Layer 12 of a small transformer language model trained on English Wikipedia (22 layers, counted from 0, width 128).
A neuron adds its activation times its output weights to the MLP's output. To switch it off is to set its activation to zero at one token and run the rest of the model.

Output weights of the MLP neurons that the questions are about. A number n stands for (n - 500) times 0.00055.
n80: 316 711 552 400 661 528 473 326 415 630 571 380 572 446 521 481 345 515 434 545 413 462 566 552 329 605 514 560 489 267 600 546 378 624 452 623 534 706 486 550 402 425 385 466 497 540 288 700 458 453 426 489 745 462 424 429 518 709 323 613 794 431 384 486 535 583 446 514 485 584 633 669 377 542 589 513 657 396 467 524 606 187 531 598 518 476 416 698 532 412 503 557 300 737 666 246 542 250 716 483 511 195 371 579 642 607 699 363 471 540 411 425 515 359 507 460 448 606 394 548 433 493 473 453 404 604 597 332
n93: 497 283 590 281 386 534 435 470 558 312 395 412 610 473 452 433 542 561 506 506 548 552 455 500 613 452 449 280 476 416 478 484 578 424 458 550 587 765 451 656 511 542 639 450 648 556 370 590 695 544 766 546 473 556 473 614 386 518 590 393 434 456 461 638 360 615 550 656 416 743 452 312 468 606 438 586 379 487 532 556 657 463 417 332 513 356 567 406 463 577 482 406 724 370 485 430 413 574 429 442 620 417 513 572 324 544 417 477 517 500 661 662 620 518 317 386 639 513 383 529 565 473 354 462 528 745 409 509
n104: 557 350 340 720 324 449 572 406 639 469 369 544 559 459 587 504 387 454 430 476 535 534 617 335 719 623 628 330 520 650 448 503 375 532 470 462 543 578 258 504 220 442 457 634 668 350 479 500 601 699 637 486 474 622 673 562 504 702 484 407 594 423 482 486 709 517 548 458 428 431 613 424 433 598 642 292 610 461 468 448 391 651 484 408 528 542 520 396 480 688 442 360 370 591 756 672 340 696 572 516 555 651 352 570 587 506 486 514 451 379 225 353 395 597 468 415 651 302 425 257 496 412 497 609 462 490 511 456
n150: 480 602 464 503 349 510 374 435 545 375 507 535 673 589 539 576 593 548 523 507 353 307 361 523 549 463 458 382 655 416 537 173 440 398 419 524 625 454 411 318 540 556 716 583 451 588 564 698 457 544 362 229 551 551 442 540 490 635 609 372 523 316 636 395 563 448 470 480 462 610 445 662 442 311 607 373 299 645 459 714 739 467 519 493 710 408 503 503 608 318 547 557 537 595 520 575 233 472 579 398 550 354 483 676 290 563 417 465 614 412 463 456 405 542 678 635 445 394 523 559 531 541 544 636 416 718 337 598
n244: 388 480 683 556 395 533 311 381 374 555 544 436 438 413 513 261 272 346 497 632 414 543 549 566 662 475 348 440 667 588 372 632 558 500 543 421 758 585 376 333 407 429 80 619 461 401 432 690 480 435 565 704 380 416 503 520 579 519 342 519 654 545 291 473 545 609 564 670 553 568 725 602 562 497 659 494 578 461 535 484 397 446 374 553 528 519 483 428 726 455 570 465 452 546 453 352 445 605 625 271 591 557 360 558 433 592 500 518 573 398 277 609 507 562 510 481 519 285 473 654 514 429 484 628 466 540 758 387
n247: 658 496 661 622 366 547 552 465 537 516 571 296 396 390 612 350 447 144 297 442 860 779 523 573 586 489 539 477 621 496 626 199 341 548 562 576 599 376 590 644 388 504 436 289 542 440 576 512 686 476 371 578 443 538 477 398 347 591 500 596 216 532 488 424 229 566 659 440 426 594 572 484 653 338 579 570 345 459 341 530 455 373 530 675 444 571 662 365 668 529 362 631 540 438 488 560 299 606 511 397 394 669 401 296 297 574 377 459 645 612 975 538 565 653 648 493 493 333 429 336 500 383 291 561 671 685 569 656
n252: 497 620 513 396 457 309 671 578 417 546 479 390 507 612 598 451 276 324 513 585 727 364 416 503 507 516 422 599 592 424 223 493 294 535 510 651 520 308 548 719 456 718 629 619 648 454 530 514 405 496 541 479 324 397 443 300 493 537 393 419 517 720 333 591 584 649 549 664 706 687 620 461 504 751 503 471 580 381 493 444 546 313 517 531 563 362 558 659 415 575 458 424 440 534 524 528 241 446 434 487 572 479 396 525 456 640 601 439 742 671 406 490 365 668 650 441 373 529 445 356 649 549 360 337 354 551 334 606
n254: 437 441 500 446 311 449 375 512 633 626 420 492 362 487 347 496 717 662 434 657 578 355 434 704 496 426 215 358 397 378 252 384 480 733 594 476 473 686 433 573 603 374 665 584 769 527 479 667 563 589 648 754 577 435 698 532 533 539 519 346 523 205 407 561 527 500 319 488 379 544 730 362 386 484 544 411 375 342 376 511 788 272 523 243 529 599 355 563 607 545 334 420 475 814 436 541 305 533 534 429 344 524 466 451 496 749 450 246 525 637 516 534 504 806 380 663 570 488 480 645 571 473 572 398 468 668 749 189
n264: 401 362 509 449 461 464 518 495 535 517 577 416 483 699 488 521 526 403 587 509 643 337 444 453 470 626 462 505 545 482 486 606 546 507 559 446 498 442 600 676 524 579 533 470 418 493 620 324 521 493 489 414 631 387 365 534 616 440 588 629 512 517 553 439 497 509 539 498 515 401 313 495 463 533 551 493 481 540 572 493 560 437 509 405 436 532 592 571 576 550 389 543 699 521 524 566 602 463 326 572 433 341 429 390 551 545 418 392 405 575 536 447 382 505 561 525 500 636 394 422 414 447 523 596 546 446 505 628
n395: 433 386 702 705 534 504 282 345 262 522 507 659 639 469 574 445 660 504 601 553 334 535 277 609 676 569 300 674 624 767 231 507 619 654 559 485 479 514 496 546 569 391 692 438 546 565 355 470 429 536 612 439 624 269 670 353 551 383 332 564 479 684 428 616 389 602 569 518 316 592 648 507 562 549 507 500 410 500 337 405 713 248 325 401 646 497 560 479 688 515 287 497 511 426 521 460 675 567 578 497 479 590 413 475 492 564 195 351 542 524 532 562 610 552 648 463 477 393 414 422 304 538 432 331 496 647 312 550
n420: 454 515 635 410 335 596 537 321 416 347 383 537 547 538 451 458 350 524 402 276 536 660 606 701 350 600 527 638 519 339 368 679 430 607 485 272 436 559 492 500 599 553 471 615 591 478 429 520 283 457 454 588 270 467 564 369 524 530 605 620 538 798 467 142 569 682 266 660 492 457 479 441 765 709 578 597 632 565 416 537 574 504 285 366 583 489 439 648 626 672 474 692 563 363 473 405 395 371 522 626 624 786 467 598 545 449 319 867 601 357 531 445 591 605 500 445 329 724 593 436 480 478 310 326 134 530 492 443
n425: 641 384 375 401 450 489 482 597 602 657 481 372 554 447 659 418 603 371 426 344 236 403 732 630 571 626 204 522 859 711 500 283 641 605 688 246 548 333 414 516 465 432 429 558 441 568 354 429 534 619 259 752 453 442 474 530 368 558 408 354 614 488 584 446 538 641 729 489 536 524 555 538 635 667 607 637 656 315 625 568 242 181 185 418 539 561 515 504 650 621 511 435 372 489 500 423 586 469 504 539 500 674 562 600 480 628 260 457 306 575 580 652 516 346 500 561 479 477 534 437 552 522 607 508 287 370 599 358
n441: 429 404 437 520 645 329 630 734 52 594 516 615 377 300 306 588 410 621 347 215 595 472 512 484 424 731 626 504 412 522 524 617 585 529 504 377 562 703 528 448 408 513 716 269 433 397 443 529 409 553 285 668 604 457 449 516 475 492 405 424 504 595 568 623 482 674 715 769 285 541 695 186 652 591 504 444 330 517 483 714 643 605 404 576 549 347 638 421 731 533 527 630 755 500 412 525 246 571 584 462 395 428 608 737 564 511 496 416 554 500 156 619 335 520 394 561 489 292 230 483 707 612 618 500 411 287 386 373
n455: 649 547 508 339 594 306 568 438 328 618 558 588 463 322 522 467 503 383 618 372 438 565 352 554 705 622 370 609 413 388 406 578 606 616 435 472 417 291 445 562 465 357 628 542 433 508 454 584 712 604 447 569 444 548 465 583 585 433 586 508 430 367 436 550 448 546 661 547 598 566 581 374 461 462 411 641 606 517 431 508 439 506 423 511 455 448 505 462 596 397 422 482 463 419 440 359 575 552 571 482 528 409 633 492 398 583 437 609 502 689 445 516 458 519 466 563 442 551 448 405 512 466 547 378 500 568 799 617
n459: 438 513 488 582 604 307 601 617 438 418 304 563 422 359 537 338 570 355 776 334 265 313 653 699 531 508 305 567 198 667 704 262 658 487 628 642 311 153 563 363 690 554 252 633 740 605 351 734 467 418 475 622 496 537 418 555 600 455 556 536 360 835 215 509 547 405 594 427 580 364 500 496 383 579 410 319 479 782 452 665 549 504 638 366 543 319 496 483 454 141 656 633 232 375 706 418 560 412 287 413 504 508 584 401 442 628 694 429 473 508 627 375 552 566 285 697 586 434 403 548 580 524 620 470 509 587 694 859
n475: 442 419 516 690 444 613 789 548 534 540 365 503 333 384 631 536 554 276 363 513 604 349 379 619 654 434 417 513 387 493 546 415 444 537 682 586 497 632 442 419 722 414 422 413 628 671 540 377 419 547 456 276 400 500 579 634 540 541 463 396 519 493 345 404 500 391 457 559 377 416 527 609 340 484 414 610 618 340 503 438 500 700 625 429 517 593 359 346 458 666 534 435 393 378 376 346 528 795 497 342 507 559 579 679 325 629 493 623 562 478 543 550 436 617 623 515 401 615 562 378 414 369 565 467 582 699 418 455

Each question names a token from some text and the token that comes next. It shows the activations a of the neurons there, in the order above. A number n stands for (n - 500) times 0.0044.

Then comes g, the gradient of the next token's log-probability with respect to the MLP's output, scaled to length 1. A neuron's effect is roughly proportional to its activation times (output weights . g). A number n stands for (n - 500) times 0.00072.

" Pittsburgh", then " |"
a: 492 473 497 499 675 500 469 498 650 601 500 500 499 492 497 499
g: 455 595 556 570 359 609 419 689 447 549 424 479 679 348 313 467 362 429 354 629 401 431 593 621 450 457 630 574 663 403 446 519 597 678 570 762 383 604 487 543 512 675 559 332 466 502 529 708 299 537 555 717 434 538 560 490 546 557 148 424 598 461 619 442 267 586 433 725 664 592 651 534 356 606 404 455 671 201 448 451 652 282 234 471 544 379 678 516 639 538 388 612 488 446 380 416 431 513 563 742 615 447 493 470 512 571 324 489 542 408 382 490 424 516 377 301 692 494 481 665 540 294 426 470 570 661 190 448
Switching off which neuron hurts the next token most? n244

" when", then " he"
a: 485 462 492 473 468 500 477 805 473 593 499 481 496 497 499 462
g: 507 447 490 635 341 511 452 558 785 687 322 431 282 587 600 333 365 452 539 197 558 448 664 483 596 385 638 212 546 265 475 571 810 433 553 269 494 383 510 608 517 748 517 507 730 664 404 490 195 633 466 534 571 496 410 458 697 583 440 544 321 324 409 492 534 386 469 608 431 391 545 554 656 578 550 425 394 482 534 538 508 306 595 553 564 559 470 351 619 545 531 569 426 542 660 621 294 198 442 643 562 322 492 293 616 538 692 511 418 552 548 528 401 491 434 419 485 553 331 638 484 543 537 629 647 692 577 428
Switching off which neuron hurts the next token most? n254

"x", then " t"
a: 492 680 474 489 500 498 461 500 485 500 476 496 500 488 622 683
g: 619 620 702 490 375 724 748 394 492 600 519 623 444 479 471 498 509 555 484 452 575 375 395 542 603 400 454 462 288 371 630 524 413 412 266 459 467 701 413 348 537 632 366 598 671 532 421 520 576 635 557 339 428 366 526 806 655 461 529 347 507 336 173 443 431 669 507 590 433 505 603 329 579 674 467 234 647 546 352 528 467 417 819 526 581 563 515 521 394 487 580 457 558 436 390 505 285 537 510 264 595 637 311 585 488 506 558 596 541 507 693 582 595 599 519 753 419 564 476 261 288 540 511 486 381 616 448 184
Which two neurons, each switched off alone, lower its probability most, in order? n475, n93

" 4", then "–8"
a: 485 475 498 486 500 906 493 500 514 496 487 496 500 484 676 489
g: 331 534 425 344 457 656 412 639 537 403 658 541 579 574 567 625 720 505 535 385 580 200 599 612 582 434 758 756 305 525 445 614 751 439 481 506 415 282 395 524 712 582 583 610 656 585 485 508 439 288 466 429 518 361 328 527 482 565 650 410 446 576 445 561 515 327 324 592 526 517 467 699 458 750 258 690 645 582 383 386 333 539 418 294 625 479 186 403 563 642 307 371 429 487 493 529 478 207 352 640 420 311 459 484 425 566 595 412 480 412 669 369 622 553 530 519 494 405 508 518 590 428 535 595 729 573 552 508
Switching off which neuron hurts the next token most? n459

"9", then "5"
a: 830 479 461 481 493 489 465 500 622 461 498 499 499 486 487 500
g: 474 394 631 359 706 494 433 468 609 652 488 373 517 590 539 481 584 623 619 599 359 374 463 390 444 472 577 355 579 537 538 559 797 573 531 673 486 428 443 569 537 401 560 449 688 226 626 472 580 692 460 424 580 696 342 340 786 592 346 576 415 469 471 529 493 417 475 559 470 286 548 399 447 643 384 673 307 299 691 605 407 405 402 535 569 394 481 473 623 492 432 479 539 271 432 538 442 412 563 339 493 448 379 644 545 774 410 358 494 615 754 454 303 715 304 243 336 490 625 669 466 555 452 401 381 307 752 672
Switching off which neuron hurts the next token most? n264

"igen", then "f"
a: 498 603 496 499 495 499 499 500 596 489 494 495 530 566 631 471
g: 703 290 430 458 474 528 637 472 536 658 418 502 493 499 325 664 433 470 592 454 534 417 488 720 524 677 477 461 609 668 486 505 530 584 475 352 362 297 631 279 692 444 656 620 499 532 520 272 393 581 493 485 496 649 686 452 499 211 470 509 738 768 361 434 489 627 431 719 343 410 513 443 395 553 473 429 611 374 380 599 283 437 301 371 561 470 542 404 409 375 775 725 575 691 681 414 552 342 563 512 224 421 444 503 563 691 404 542 349 704 386 552 424 594 477 574 413 452 582 410 467 542 493 352 250 502 630 711
Switching off which neuron hurts the next token most? n459

" |", then "\n"
a: 473 498 773 806 500 466 466 497 466 494 500 496 499 476 500 498
g: 608 578 364 493 511 539 556 377 421 279 540 406 388 630 528 293 591 456 488 683 340 664 475 722 422 541 614 231 783 413 482 520 499 639 405 311 566 485 650 615 584 502 409 520 485 634 470 515 560 544 448 608 425 559 574 387 605 776 332 700 461 578 607 542 463 473 598 599 649 432 356 664 513 644 596 355 591 495 588 437 424 296 397 444 637 386 405 389 470 462 579 512 387 408 387 389 369 187 286 544 671 474 356 381 634 452 553 391 331 667 611 410 653 618 527 620 494 595 578 900 494 589 306 423 363 357 277 538
Which neuron, switched off, raises the next token's probability most? n104

" |", then " 17"
a: 780 488 926 611 500 498 471 497 461 500 498 495 499 474 500 495
g: 449 581 675 426 452 351 558 487 301 556 453 481 768 539 470 520 514 610 553 782 423 562 547 521 262 434 262 235 442 469 640 574 369 537 579 584 354 547 624 728 495 419 439 480 382 473 499 543 457 462 490 626 660 505 410 639 356 415 689 399 593 685 393 431 515 514 562 650 303 572 500 328 355 368 582 749 307 591 401 443 796 595 532 291 669 591 654 545 652 480 339 693 478 455 326 626 483 484 293 510 411 338 796 607 506 546 535 480 657 606 470 380 257 380 481 406 465 337 446 380 394 487 652 516 592 635 523 328
Which two neurons, each switched off alone, lower its probability most, in order? n80, n150

" |", then " 168"
a: 821 495 502 474 500 471 495 499 471 500 494 498 498 472 500 497
g: 446 589 583 555 487 611 370 562 509 663 570 422 500 558 377 399 358 512 618 726 616 445 347 479 622 352 401 420 406 293 736 442 675 635 508 610 335 501 566 490 657 407 495 517 412 233 558 408 497 532 570 342 689 610 578 606 479 358 518 392 452 548 375 634 435 769 383 328 556 497 426 242 493 517 655 518 396 262 328 553 549 556 370 385 529 497 504 689 558 376 170 629 483 654 673 567 551 557 523 441 455 385 493 317 484 767 722 469 505 562 574 450 316 613 415 336 405 615 666 301 363 506 611 366 831 516 539 638
Switching off which neuron hurts the next token most? n80

" 4", then "12"
a: 475 495 494 491 500 743 464 499 693 496 498 499 500 493 462 500
g: 679 517 500 630 648 320 684 499 563 524 488 483 434 646 335 364 414 580 503 565 552 548 530 460 651 284 363 501 380 503 696 377 688 494 527 383 303 250 490 620 448 317 477 597 633 275 534 474 493 538 543 625 572 461 584 600 498 584 503 508 387 460 462 513 505 650 611 415 486 595 561 264 407 656 530 828 242 488 638 669 446 385 391 359 572 289 410 304 710 308 285 767 487 497 692 686 381 444 506 550 492 414 517 736 436 726 432 425 563 454 631 403 252 566 363 490 470 299 601 421 515 587 512 509 329 641 650 493
Switching off which neuron hurts the next token most? n247

" |", then " 8"
a: 559 498 783 759 500 466 464 497 470 493 500 495 498 483 500 498
g: 278 405 455 455 562 413 391 546 459 599 540 552 573 338 407 764 438 600 623 297 562 238 659 336 576 648 364 616 385 611 529 416 462 401 399 604 471 404 493 477 430 508 480 522 583 443 500 570 555 531 461 360 574 460 460 803 468 232 584 183 407 458 490 525 261 582 381 513 451 572 514 237 576 402 518 582 419 679 381 491 545 710 675 501 462 456 563 588 559 382 460 554 608 498 577 585 600 678 695 468 312 615 545 569 452 606 561 660 762 189 411 383 383 461 529 483 428 321 604 194 584 608 582 623 659 777 451 595
Switching off which neuron hurts the next token most? n150

" |", then " 6"
a: 506 499 668 796 500 471 473 497 481 497 500 495 498 483 500 498
g: 437 354 502 529 578 347 385 638 664 711 358 420 558 442 342 761 412 556 447 339 637 486 577 303 436 450 454 688 491 600 537 581 465 448 665 720 623 493 261 423 325 438 596 472 468 311 589 479 422 584 499 328 545 447 467 613 392 250 576 447 525 544 537 469 519 446 555 449 289 603 673 294 485 350 500 659 294 398 586 489 526 712 564 473 295 615 562 556 600 580 387 262 475 610 623 455 676 709 773 372 326 555 654 478 543 703 459 377 565 401 240 632 309 587 412 372 482 427 534 317 554 530 670 494 598 721 655 548
Switching off which neuron hurts the next token most? n104

"le", then "a"
a: 530 479 470 480 499 500 479 500 697 466 494 463 500 584 488 462
g: 677 574 577 544 436 479 448 508 729 458 399 496 505 700 558 443 370 407 490 467 721 599 263 592 527 471 457 526 443 559 505 334 653 603 489 576 689 335 667 457 558 218 605 451 357 597 441 446 710 556 655 571 557 534 566 483 376 577 771 678 626 260 504 510 493 586 564 513 689 438 593 410 632 143 721 602 249 691 409 289 474 355 634 709 299 325 454 570 436 560 507 361 576 513 191 415 230 619 426 412 378 552 479 488 664 570 605 577 531 365 543 470 544 407 360 528 485 431 431 419 440 406 537 510 389 324 602 540
Switching off which neuron hurts the next token most? n455

" real", then "-"
a: 499 467 498 498 474 472 499 500 698 548 473 477 473 488 884 481
g: 673 602 647 605 182 357 552 570 355 435 560 663 540 419 447 487 506 463 693 604 416 315 529 642 769 335 541 566 742 662 467 554 571 539 666 389 428 225 671 351 598 690 526 426 440 310 463 399 654 285 500 505 434 411 349 571 717 574 382 441 566 675 416 475 529 532 292 632 637 457 317 612 421 468 311 404 607 643 665 508 296 444 395 152 488 605 358 512 497 545 719 605 397 613 619 522 548 510 359 434 465 270 517 506 467 571 415 649 412 571 526 444 492 631 327 540 486 478 442 493 466 636 432 421 364 527 496 755
Switching off which neuron hurts the next token most? n459

" |", then " 19"
a: 548 500 484 565 500 462 461 499 517 498 499 499 499 497 500 496
g: 395 533 643 394 483 411 468 466 404 455 596 488 482 628 339 633 685 578 402 648 655 661 268 203 349 476 438 326 364 477 477 566 557 661 682 768 429 591 471 632 553 342 452 605 468 583 483 639 349 429 613 551 594 490 421 525 503 511 739 414 378 629 487 419 655 482 648 583 289 677 611 284 313 386 641 702 393 532 446 611 697 454 464 516 496 631 535 626 619 579 449 577 534 590 431 417 442 659 467 344 584 318 464 596 357 536 399 389 735 387 408 555 197 529 501 572 347 236 366 300 567 418 762 460 638 410 410 424
Switching off which neuron hurts the next token most? n150

"ide", then "an"
a: 500 752 494 500 500 500 500 500 541 484 498 493 490 472 490 483
g: 674 476 421 600 468 403 279 260 567 388 482 581 395 690 441 714 577 632 592 509 473 532 374 481 440 628 499 561 562 591 541 367 818 555 330 392 804 224 694 438 474 312 529 397 306 567 407 278 673 365 501 671 569 489 424 465 548 638 693 639 599 384 747 605 534 531 512 577 479 473 242 448 480 418 792 468 518 518 595 395 394 336 498 661 394 498 464 543 671 347 533 454 502 637 497 530 349 537 568 488 549 728 659 322 443 450 546 440 650 495 340 281 571 346 502 359 523 332 488 593 311 660 465 339 462 460 542 530
Which neuron, switched off, raises the next token's probability most? n93

"–9", then "–1"
a: 542 469 465 499 500 495 662 490 493 474 500 496 500 479 500 500
g: 365 537 759 497 521 504 755 502 532 604 542 361 279 528 446 390 432 600 736 476 547 513 597 474 476 139 428 669 156 377 567 529 624 464 547 386 408 490 478 475 538 481 363 608 659 335 454 379 752 430 575 392 486 427 354 504 357 465 536 574 446 497 417 745 345 533 444 538 410 463 589 428 433 742 480 549 554 507 445 398 308 832 460 434 535 525 540 520 446 491 294 337 534 368 728 544 413 429 447 501 345 517 610 555 484 608 760 491 473 645 835 744 381 506 429 495 524 624 617 450 483 568 627 444 291 402 387 677
Switching off which neuron hurts the next token most? n252

"ink", then "le"
a: 476 638 497 500 487 500 465 500 622 478 490 462 485 469 500 476
g: 533 334 456 261 416 559 380 677 548 632 379 477 334 595 506 416 446 612 683 364 565 732 449 230 393 368 552 444 601 649 562 528 639 582 511 307 516 457 333 433 143 219 587 621 505 212 533 616 701 512 425 513 498 553 543 494 546 270 480 438 577 493 552 408 338 511 537 563 525 451 394 304 595 467 685 567 489 357 599 555 538 300 669 586 435 553 696 414 653 378 572 679 441 502 504 300 462 699 680 489 349 669 532 653 547 620 460 639 251 468 296 375 647 391 494 473 515 492 606 668 490 607 602 389 590 494 667 627
Switching off which neuron hurts the next token most? n252

" issu", then "ing"
a: 467 481 500 500 489 464 495 499 480 608 499 524 500 465 486 498
g: 454 433 628 382 553 576 323 486 355 568 405 667 296 893 589 407 681 527 709 569 237 388 373 362 383 521 517 317 411 524 556 541 484 768 372 578 687 537 426 589 574 380 467 602 500 589 456 257 422 849 431 682 550 530 340 455 629 438 493 358 367 726 455 336 667 312 480 512 339 372 744 373 605 312 509 421 601 560 491 383 587 431 337 725 597 440 478 541 523 476 366 293 570 451 480 238 514 435 579 507 574 535 348 523 689 655 468 544 468 634 581 472 488 423 586 529 517 623 559 514 462 704 483 491 359 470 539 559
Switching off which neuron hurts the next token most? n395

" Av", then "g."
a: 498 500 485 500 499 500 597 500 613 499 496 499 497 500 500 500
g: 415 381 487 529 556 539 276 479 579 619 641 469 720 418 483 360 613 244 502 332 507 345 449 561 541 700 680 435 560 365 575 394 400 703 401 497 802 595 487 636 574 422 555 409 488 529 449 547 400 259 559 344 605 524 393 530 459 515 663 518 485 365 703 387 587 598 449 279 283 480 165 565 643 450 640 477 504 409 541 536 451 496 491 407 536 470 708 300 439 471 590 483 419 613 714 592 511 556 509 406 546 574 340 357 327 527 370 346 271 513 701 331 693 579 656 525 590 437 551 713 548 334 671 517 814 332 528 583
Switching off which neuron hurts the next token most? n264

" stand", then " that"
a: 496 497 500 500 499 497 482 500 680 469 496 468 482 495 500 500
g: 267 370 770 610 695 341 565 524 644 560 587 671 504 630 537 517 566 350 430 554 637 377 361 221 201 615 627 460 486 527 556 523 411 536 621 563 464 721 482 572 640 470 534 355 649 771 254 616 652 671 505 277 405 411 576 504 457 421 419 562 177 536 360 590 584 601 586 380 418 643 477 638 431 390 361 482 369 402 559 795 489 345 635 555 645 468 253 329 514 583 339 305 529 462 349 358 422 506 625 438 543 519 396 490 338 417 628 539 598 536 411 485 545 493 345 419 569 446 481 620 540 477 640 439 502 555 582 722
Switching off which neuron hurts the next token most? n425

" graph", then " or"
a: 499 470 498 499 476 500 469 500 635 470 692 500 493 466 474 462
g: 569 421 396 365 507 348 500 553 419 418 680 449 524 449 657 647 563 499 408 561 453 608 623 496 229 623 665 381 422 551 579 414 356 276 270 422 331 602 452 689 459 650 457 484 578 478 468 591 400 528 368 296 611 460 460 577 752 323 417 574 467 828 592 446 506 292 608 402 364 583 529 587 581 510 431 482 635 256 205 482 459 808 383 255 679 597 782 573 266 503 525 594 492 460 618 602 547 535 582 520 508 527 472 316 644 575 284 541 679 566 625 490 633 606 497 483 363 501 551 573 416 650 286 514 569 481 343 435
Switching off which neuron hurts the next token most? n420

"ut", then "ation,"
a: 492 484 500 499 500 486 498 477 576 884 463 618 493 491 498 481
g: 340 413 540 422 670 387 722 400 256 427 299 614 573 510 607 241 457 767 446 562 361 595 554 457 411 511 699 618 634 394 579 662 521 555 603 444 559 622 665 736 559 525 625 482 768 452 668 410 360 575 462 309 474 420 509 421 388 762 500 371 637 354 572 451 649 401 593 367 663 285 454 437 610 552 346 442 683 499 473 793 556 392 455 420 601 570 539 605 376 427 417 319 302 616 449 573 382 345 432 771 452 356 498 294 564 577 467 422 613 472 541 521 465 301 390 455 500 500 407 294 408 636 613 686 531 399 461 496
Which neuron, switched off, raises the next token's probability most? n395

" function", then " approx"
a: 499 471 500 500 495 500 500 500 544 488 486 483 491 463 500 470
g: 389 568 581 455 539 446 703 619 319 549 518 568 384 483 578 564 491 535 421 651 627 363 519 787 620 688 753 478 366 511 422 422 313 556 327 615 415 642 454 380 535 478 392 450 532 350 619 443 535 496 574 449 351 449 541 451 558 573 574 258 527 764 393 506 503 529 402 653 305 475 659 599 344 670 532 361 488 392 283 543 609 650 415 302 860 657 308 462 125 571 580 586 692 408 540 700 545 427 477 525 609 398 420 387 474 610 409 527 351 596 592 461 527 493 549 474 281 640 563 487 630 514 436 471 260 504 530 215
Which neuron, switched off, raises the next token's probability most? n475

"ard", then " research"
a: 498 591 477 500 500 500 464 500 521 493 500 499 500 464 498 469
g: 509 453 650 440 371 500 488 518 431 378 571 716 780 388 482 503 484 286 596 911 536 210 345 604 745 468 499 620 287 386 493 601 241 615 584 376 591 627 661 508 549 717 334 425 459 181 545 383 382 459 500 429 622 458 442 608 677 696 586 503 516 640 446 507 426 532 379 348 610 583 513 657 401 573 448 317 624 458 552 471 443 433 529 291 533 582 437 561 558 433 426 623 281 511 710 443 573 386 545 546 621 267 513 406 451 419 461 671 602 522 489 698 339 644 537 356 542 573 627 402 434 535 570 314 531 440 325 458
Which neuron, switched off, raises the next token's probability most? n252